Layer 3 of a small transformer language model trained on English Wikipedia (8 layers, counted from 0, width 96). Numbers have three digits each and are written without spaces.
A neuron's activation on a vector x is GELU(weights . x), where the dot is the dot product.

Input weights of the MLP neurons that the questions are about. A number n stands for (n - 500) times 0.0012.
n0: 618433588589490585340454439378449806498331450319434526525523333525477540626648541498358406540416752636638284448376729590663434475563381454488588433659460591508397448469538638427520626595430460509509743631332610161567591503455541354523663633548296537563699542374453422491418504439520432389
n11: 404462384587488542428464642380462610419592588501592410614539495500676487400426424371437587407385621450526488387544452616522461488476511476539608346416388540683610401368384596620593463505480549533548568666279718308410413546461602328574764419358413437559653678493651432518488389410677444509
n33: 553515603619618448562340464526523462435561388457320416548600360502455571509652359539415443560430553660508433680397692498842459664426493480408545554467389365477523418479581367502332597345487593600508568595401327109439540417452651643646464509445525645552498389654491638552317448499540485659
n40: 452435394484392589715564462384611495314675626547494468481850422633495749417417558406310518577390550708430512502345500564676535435612360448532298454499459513354615464599583634380416572428600531518416585487492426341726473502344518351519469330604638558310422598387596655587568419524555321448
n78: 639603495465487411579380439402576710452336391338262532708570483725451512424694374499455328682456446648498381566327566440751647615744702468551507301231427623498573402632474712591422613544559327442704667746548381322191476451389505590288327558462617517425403432166681583372514402481640529657
n138: 612561490399557647612357627655535542559504586209412398302511563468292644514468467502356504518457454804622269409312466380681461646550596632550564463303552487534443501577428351500498319378482375649580476552477574189417509335385595683350381496417633788470461638487524600528292598759629658607
n145: 366592481681700534423444449412633611534527511499434465485414409402549430423710553437397444358603402367663433476618389415413341499439431518633538435608539257649617385644688473708533598336449445542471421677511427557762424678350584534647441471687569298333651534607605282468506590519333300404
n152: 492404556329602493604345531412404555680332821510468738899486386783360564345392364279417327387405481506626336830439477601526418614437497499519583325648564553795225318579483470559624720467484548517533506464437589345580596754570551329301428303568564527368599582581751310542297618642426502520
n158: 445604523379545583449537530483601476564433489589302615479494382384308477426569430555528383430533729394685382579464519581397582604442679480504539359518323561449574437525549535587500496605321500636639339552417772503458413491621601551573554404440661351552483472469480508572641479395460503570
n160: 409352678375580483488246518507602457464336424428561673636541364498451453549480375461566460465492519450521526602470368729457486651316596663473464420544566373597529244302676489326308559387424540581572629593499404570351381539579531525443550454647733368399565410495530733399472675809466441436
n173: 583524693471472356649516593510681392540406702388550649663544574702574565423375407393337499508496552541505664553385415527543612615306685569544517487449632485780638312322646287577403483547596443578701541524421559510409561537471407440288710396460595457244455307615552479457469290583496462392
n174: 363468467564601563642501485508681752523362424434451574420386389220413653708561404539592561485456715436656562420462678686662468351490516449458382392646416346705353538375464662467647572514409294526532607703304741368594585637518553176635611635601472556433739348519380495387325683621633324292
n175: 637798443209525465415626269238561590613365399306269564371633539744393607484566385511465520747386476532614373419583689638367554521432502510415454551658454696464481594607574544615528587420778266649554416542267387569308395490397562582629601618495399463466636739306322420410410336336560465523
n198: 446632524573507592386355409297572490664321596594473623581600550492531506691610489592284450511504531597511460528464685474518399765444552543605351522302447478619534415721762463340435341450426562509552310504483519430381389638677526616649354335527634456469468527519839227472590704569489403327
n228: 511607512407621323471473412503545349669430417678500648629579542544473535460475507335417542587287451384461547567473318534473496603519659530557410470685526421596473408577607359461244588339548521521402434622424576526752304780572522738527561501488452596488422456475634437457547611403292602269
n237: 491616532335474442269634552629454443480611482288562439437606484406367749513432452375481403605413391463387485493396450482503468607405494569538472540596587503460537415526809611386446386437473389703362319463450612618546341481489493647581633421538517432358586482545450507583490423677613478348
n244: 628540498703531441362613650559721492629447622432589362519498556355443530403349561437257578543416778571439445476443488606541611387594447452406551484627464355500388259543703314595349626578336504602480635599349791421489391480497465381648485537481419354297641642470677581475322410712441551309
n250: 525672530305635447517379375632468580547584596493474633454417473470513616551426493534339437413443466581486551460430557310642432546621514628526355379538556423520553450610674261437615372514515360542459375561625438598603351453535577554596430377566632619324437428421312553516494502680585519462
n255: 313080527334616609210602503277369591583644589549486558426454285743399445581425442328601370826354739636393360210453275610426796736543454444558367579816375616201606430329571694611310426585593403791749533537274441527524310598333638500387770400336565507431432522532356505495621629620522311469
n264: 587607495494466466641448451413487485430529436444508613547577608686459264449556464491369436587285522585756613462568770346492303492448389404483481533375405529731584413548729393530301414456492457443444464477520393555693488524540618473582560436611500384457616574188353249459387581618499524490
n270: 627487538532534720660307439575445464508484408415479451499572664488586540511557467483436271503546557457559536369594560535520516390342557665616324314633318494545544573574577529749347455371578507438528584548481417614598445572400521483653340380421620671238473362348514455480540673477465462426
n272: 506482723466477494646432415467616472769515466694324314604651287629335638395538483322459320716315643598621343343413497598376504806611526393499581570452451344285583259529457752605354468576676443529479528633451470241438486531520502568782486452381631528355531348422533806564490625416495400514
n274: 562547330540837671403531599436633620641351445538491725449594336731533563693638430606621572443399572622366620398349453476470478532537587656522422568534299155464285720540518537566533484330384420486497504614401477441583297535424642693619739465458451627568474528666435419527340393544579618400
n300: 497377388549651550641290484455550388461587600349532631502746506613292480284502375319486384620456641335558537600474347490387358667559505555616463523336575568435667350410607514425489657499637513590568588582358342543338261514701629608616677414488698579516557436316423603436544340514495560548
n303: 420393729447583408292648228563407588620472445566354803505458625480452459353972528264137545593336616669482373566523396441713366565351664534426597345563646290421496699421739620812373713371456502639499529465416531402520464519496583315647731379472677336249553461434402253378423518629461241396
n322: 519538552622565826393480333530403601558344547616445334456616638493587586587639554726454490550444583642207485389452670423651578647577537663417434492329544378385370497590314451412517493371651516610592677584524490446373310297521489495601491484551770542399259369336589455332492501554523307319
n339: 399391689425410583613594453372451557531452581476435621632530506512259420715538541393464205636559493696459507460563384487581464646482713592663361517384419636497545376502591407392205358369673526467453294559547532562578454612654503764469284393425721557313488415582666448469537519531456497371
n349: 615349517541564534345576354349528529545425301620343535400569364567371673372607489561525277546420585575564435688184545511697516600566461458522550588616380448448340544381408655490275651378402409528718620633355311340718572607539690443441506557609294726640710598380453359478523646527336424522
n363: 450613453435419586528682490176629728705271420301502461516413333638559660566443467637543356493404397629533537515467660457511622388641557422476638553574522586479262274603483507497634555610621399639583460602423611235375682526471481443670449535677401371502608344450572497419362279494725418554
n377: 304385533490574651483643416389562504574488627514475422439407596625412437290467437307472296585545369514691360435482398548378549646517344665515513567509746519448619538607708461644598386481545550637557440443557326561269375439486506721439510512541451462561414553433279452288488641463561529545
n379: 555370406592436744633495379422336515570601555561338373568626581486551377535375522493392391428612476595233515222616443607564515492269626625503436598390585299538427447528475498555521337461683579514380561435466583469651370600651489440536612228542564593449617440601533370476557470733570443399
n381: 349402468454441556533452500367293509425362624397406527488406463439558420545501207406598392593499517500718557509488573673671456812510345377729542642526499538523515453491617488316555658516407629577553412645228490196457521643480576452607382531456704623401476294282686554601720461574683446622

Each question shows a token from some text and the vector x that enters the MLP there. A number n stands for (n - 500) times 0.014.

" Ministry": 443553488521460419513533526571505439534570402514497440481479548485602491488471597562422608502503577420441494529502563424323465546523424579525489576603479541478477476504511534449439525430443465459484394423609450683502530495578159398531495550409520621547431545522547587672453500508466506560
Which neuron fires most, and how strongly? n237, at about 0.31

" metres": 440465455532479423547407596483454457419565542509605537509418432572523444519415499561521462429546470543546572512464495597440500460306431544535432488379484514477587475525553505511459441511587595436482443514657444631524534445487144398505470545535525529626548547522525509514589510500580492636
Which two neurons fire most, strongest first? n160, n379

"=": 549479557562577401444546534464436453434556455595596558502384554465490516432695441482535615546532480513435458445572484473567274487487497601509579473496450515513508575412546554527481528479409546536493531442565436323489529491453220400559516538510525517705448447464442437524604464519478529598
Which two neurons fire most, strongest first? n303, n33

"-": 588513511497545482508482450553559414471605480477465490471445475410505522559571623531479648490502476556559487517495552475536390461536516613543498483463376451525484521512464520435503548470386500494477497495598543425453523530466149352504492561481466458608456495536437487652479582544481490636
The three highest activations, in order: n174, n138, n33

" more": 591494466547492427465552485519501466458566469600545489528545500540484437448479523600501553409469497490540511564464483531505543426530485523598533488488545492460424414605436452439483528606470535484558466451690491510525463381537095433574414471507394576563517557532524429570544469385539587495
Which neuron fires most, and how strongly? n244, at about 0.34

" To": 483482576449454537504503435515525455502578442416561479479418562437557594566504603523499713452431540483542477416565609537455469495467451562568612377540515470503428567512431463524594398552471491484478491558623535641418387443497160405532542594552467497584447469542459459551532422394561455511
The neuron with the highest activation: n174

" the": 569502494523478440558517545481521325470568497481546565502490536485491476489453477519502546455616435532536529518511444515504500460448539559523683508447465479507535466499556535519534514493473536434533472469677428384468483511532096451518476563507494471660449427505504488548498567311485560558
The neuron with the highest activation: n173

".": 591509543533551468396500433482466390570607412496445526525514444495530557493473596571501612497544493427501444482507478504522434554464453551526648435520380487457486534556492534499492525471483505401550443477423489682503460475493195431544433571486416508557372525552513474603508528474548471718
The neuron with the highest activation: n175

",": 559536511441514516400466430480452484479576464528486492488454402521484500485441524537539512391493455524468472540558507493481406501522509597549710495609451517459453489430485532480546517465428507436505456536631422497551552456585192435446446485508488559642488473533468434701506539515509507668
Which two neurons fire most, strongest first? n349, n152

" Temple": 515444454559439421520437465530525397490587488519521540449545561513507509535443487465454544469562499431505586571508530445408365555461459541516480564458491537388590614565502510476521522467512477397451460485615384699491558499511137463480473439496645447634490446569482488617623452607484481587
Which neuron fires most, and how strongly? n300, at about 1.1

" Committee": 498559441502443454496460589431478387518556444559472467438442512560604482547444536506532571421570501447457510497511579549396470590429495591541513702529483541519495447502531482436473457398531482496420452418563375688558486541579168457489448563485489503580412437503482485687499536586509490607
The neuron with the highest activation: n379

" Dominion": 572494437510423497541503477586465339543610503536557554465497554484556487452505518520411512475521495403474500447453517458344403596460517577544470624519515517447595514538470507568550567499463489435479454534519415682526542361515143372543448540411534479483437487509529581605605530505562501578
Which neuron fires most, and how strongly? n270, at about 1

" |": 569487485491456456496451535469477482480554411511623422528488451529538531536479492580526512525435484461454527486488540519559359495460485552529727530483409476513560478479528453520470497548403555488502502502605518405480589399446182508488475540439537507649436419490496571558588481478434534703
The neuron with the highest activation: n33

" of": 531467527501471518556442623448497312454517459440562480509497570494413486464463525526530658403475473487531432488509507475494463509470511562576667523429534523496529542545496553506596423476418568461453477453620524445481445476559128514519479547498536519622389492469516445542492523435550590617
Which two neurons fire most, strongest first? n138, n377

" Physics": 540541416502549447596499581592473459492506471560499487618493416573505500442485649551530479495524463392535488515513530412327409544520543550504447631479498517436526495459553534513476506511473528474483393384589469665486484449544136452478463505403548539535441445504553520665525529502478536615
Which two neurons fire most, strongest first? n272, n300

" ": 441476476451502473491489425422516538532579473637525491510490469518695518557482582598540598415461454550477567514518532451528483504518437554494492547555424415545484521420475509418565560483380462384510460549675417569451529401591207420527455507519480502607454422524469421644446529440519496706
Which neuron fires most, and how strongly? n274, at about 0.42

" Steel": 522490467483495468580447483594500420505593482506553513575400497397541538528462553558583497434491407427495570530530570483370350570516452606540425559599469482468533455441511480558459520525492497319508401468604513656472496463508161463517461502512537522586495518555539493681476536429472480583
The neuron with the highest activation: n270

" (": 590509536475456499511510468502526543433575455517499523438436435554558498538517537540548500452533502512468488491503500537565545469450468580563514549488385523474425514468538518414468521535268503414513440596579412526562461443544215484609418472457461533636482512568507515611546539440449427726
Which neuron fires most, and how strongly? n349, at about 1.1

"\n": 499484475526494420468504520471443504525587477516565495497456453481406510508500468576492598506485538577617469361496565473489474457529515616573496528551302575482400507488506561477628491518424528553550468539593439433488532487437207380555509524488455501734450436602493455585586504440450509595
The neuron with the highest activation: n0

"ía": 465443535536482426476447533453371354455578427485562525471455556503412468486509549557538523395458579425565473495605605473461357463502575579504531536432523529514488405575538507475522475502445602647511467478681465686512563512496184433488475566535521449585468399459420586503604533465421548625
The neuron with the highest activation: n264

" Baron": 513528539449468513527503537456460369439626507517553553438398527455518469508539500451570584479586550390450465485488614501480285593455550573567523452618549476433568499396475552515503466504445509414431439462536449630553481512526186509462394557472537457738446472560491523643545523471492491554
Which two neurons fire most, strongest first? n158, n237

" at": 486523531473477525598458626415590445482549582514690529483548497502404489539441545451473591418459537441497470464492517535440432508438495551527625494542492439491557580595467480493544516442486472454502445502511421471473484480519122476459532525507601499553483461503475529637595415481453383648
Which neuron fires most, and how strongly? n173, at about 1.2

" Thistle": 543437403472456435552461635596513369533573470463540518491457522461542433536387455526541522418642485564504498530518582544513342529459577573533473545434520505505564461469516574564518516464494555459506451472596413605505466420528122488474399493500539522592423449517505432575618498453469559621
Which neuron fires most, and how strongly? n270, at about 0.34

" &": 498530497470421516523459543403496413497488475493424510500377435531623481536463543629503561445437475388510522555532546442467448556576530554590649554461456552483485559511489458422490507461406558413534383468573477549579467504570189454478516629514526512622437482523463483719425505473549490601
Which two neurons fire most, strongest first? n381, n363

" top": 442618582598505523470542522555506396403567486428548493472526538509530522463447637529447560508497517502566447431499516449457544462557448523545490545456515474373606581647429503472486437515469503416461500564675369596473522478379151493590469548598477452606478402511483432527624434367593528509
The neuron with the highest activation: n377

"z": 571554413484522393444517557485370474487603451506608489448415453534548501468504524569567434397450518490559491542545526446420347543505554562565571591458473488441524506495535508425447417469434537536442463479708490780441439347572264558508426546513441526701392577510508520534577535466410531566
The three highest activations, in order: n377, n237, n250

" –": 515474539517467490462504601515483583371584470463611523513289438544514559500424606498497546571459470484432433472458478576630458485461440596555460581458500412523538441487501455453584506504399586428460484548500507400474626559436276502344525535468617455660376427514475524652615522544416485682
The neuron with the highest activation: n381

"K": 540439381498505460537492414524528495477569488492569486480473512449561438524500642518428636518596504551428412507469495552489354432456476604525458460412415591454437549566522605535551482480446572555497472501618489721324474487547207438508524613514497589725391443523486469525533435475558510505
Which neuron fires most, and how strongly? n322, at about 0.38

" Lima": 440447491434499455505476525470538411486535372587567531450373485567530502522464474513521544433540565424519518485472522563411319517473549593527507548355503590544486425513470436536544549552494542545484431506570506689461454532451203422375499564521606502670523430499470557569688458548398483657
The neuron with the highest activation: n160

" Colonel": 536423508503430433567527575497436407522588465562471530506429506475542447520514611499468558539552531458489451485601561562464354593573533563576481565560510411467554466439470463476439501500426477417475475430513479632521467540552137460518401543409459521552412475663564641661473538477488471521
The three highest activations, in order: n339, n272, n228

" and": 542527521471509519479533547413484439494540449503463501548409415476620491544400602586467558456437447382485527533571504520487483616560497535566665572547468489517460506554433509481531486461461510435537388471571529439506504548602142377486485624475490484636422493518509611628448440409499508547
The neuron with the highest activation: n363

" features": 507468526544490463532487561580480448478631473550530464414460485504439489537413653562528568537434542417475487480513537469552500500540453573539535533549522461481419488545477552569405564509551525408527454522608471558519534444418077402440551544491457499493483573558423416619502446503521526500
The neuron with the highest activation: n244

").": 622523593519559492394501467569480429560596431453475524509451468464489544491517595563536585529508475456499472480469474456528438533481430596540653423503423468474414550559446534504464499513489518405514419458400530702477455466472251379549495533446415452508436526503503451619531519405552537739
The three highest activations, in order: n158, n175, n237

" second": 524498453591454451479590507440475490372638385478615515581372504627645529442350527515492506568468469503515491530485427562587496463597400583490463528501524493442614454498494495438516476567444479409519536503606482495413632502408174459490476528526558520714504480425513551523607432448460489544
Which two neurons fire most, strongest first? n40, n78

" but": 535494481449547465482485364486502503455514431427515520545401469516454479606511585604484571506494456432496515491488655578575475514539439597570662418596453536480336514550443483446585507513572520429473449466532457575473447532544160395389575625524471506574439452524463567574546479471467533539
The three highest activations, in order: n0, n363, n175

"ing": 619489532428456477473510582561527358476593413526574469532463404509491585510451571521486521501428549389458479452592463468455403561462495597541534618549553437576534445565453538479488553543472493463423479502616571572501495477500115460504496511519431463501424459548511477672441492457512509568
The neuron with the highest activation: n237

"|": 623440480554499427526499474451505374403579520496698451561439543495601440546530530542536592514512502529595468447522505496546362468485456581549583479439341440519523508454534466443488455534401557501588479555501554370486622511374217435490477544431563506676421442513510547565571501579484471582
The neuron with the highest activation: n381

"Honorary": 457431609539401435531517509511427405534558409506477538610528525582610442525507631566458553602543523481572412491524422587437444448594410568526443597550478422399500386507422482399439597461424505447483498451583525590485530460551172404623458496470504487536421507616555521655517533486446529566
Which neuron fires most, and how strongly? n272, at about 1.3

" in": 538475489436503547526425472542524486549610522525585431538538460540494545454432610442534600422415496461482492419479470471519540550546481587555620544435548465603436535564481484482523535512532500435492450556537553462447435426449092417489496559482557553466375532518443549580583545461448497547
The neuron with the highest activation: n272

" hurdles": 462443464525546413444429687555507499399605424543615506440412433565488462488382520509535491528517428462572618497416521567429508401431462543566430570454485457529528470508514435576358462506459592401490469517630512642557544470432240443494466614508575485569513483564522613505628433498401526698
Which two neurons fire most, strongest first? n160, n173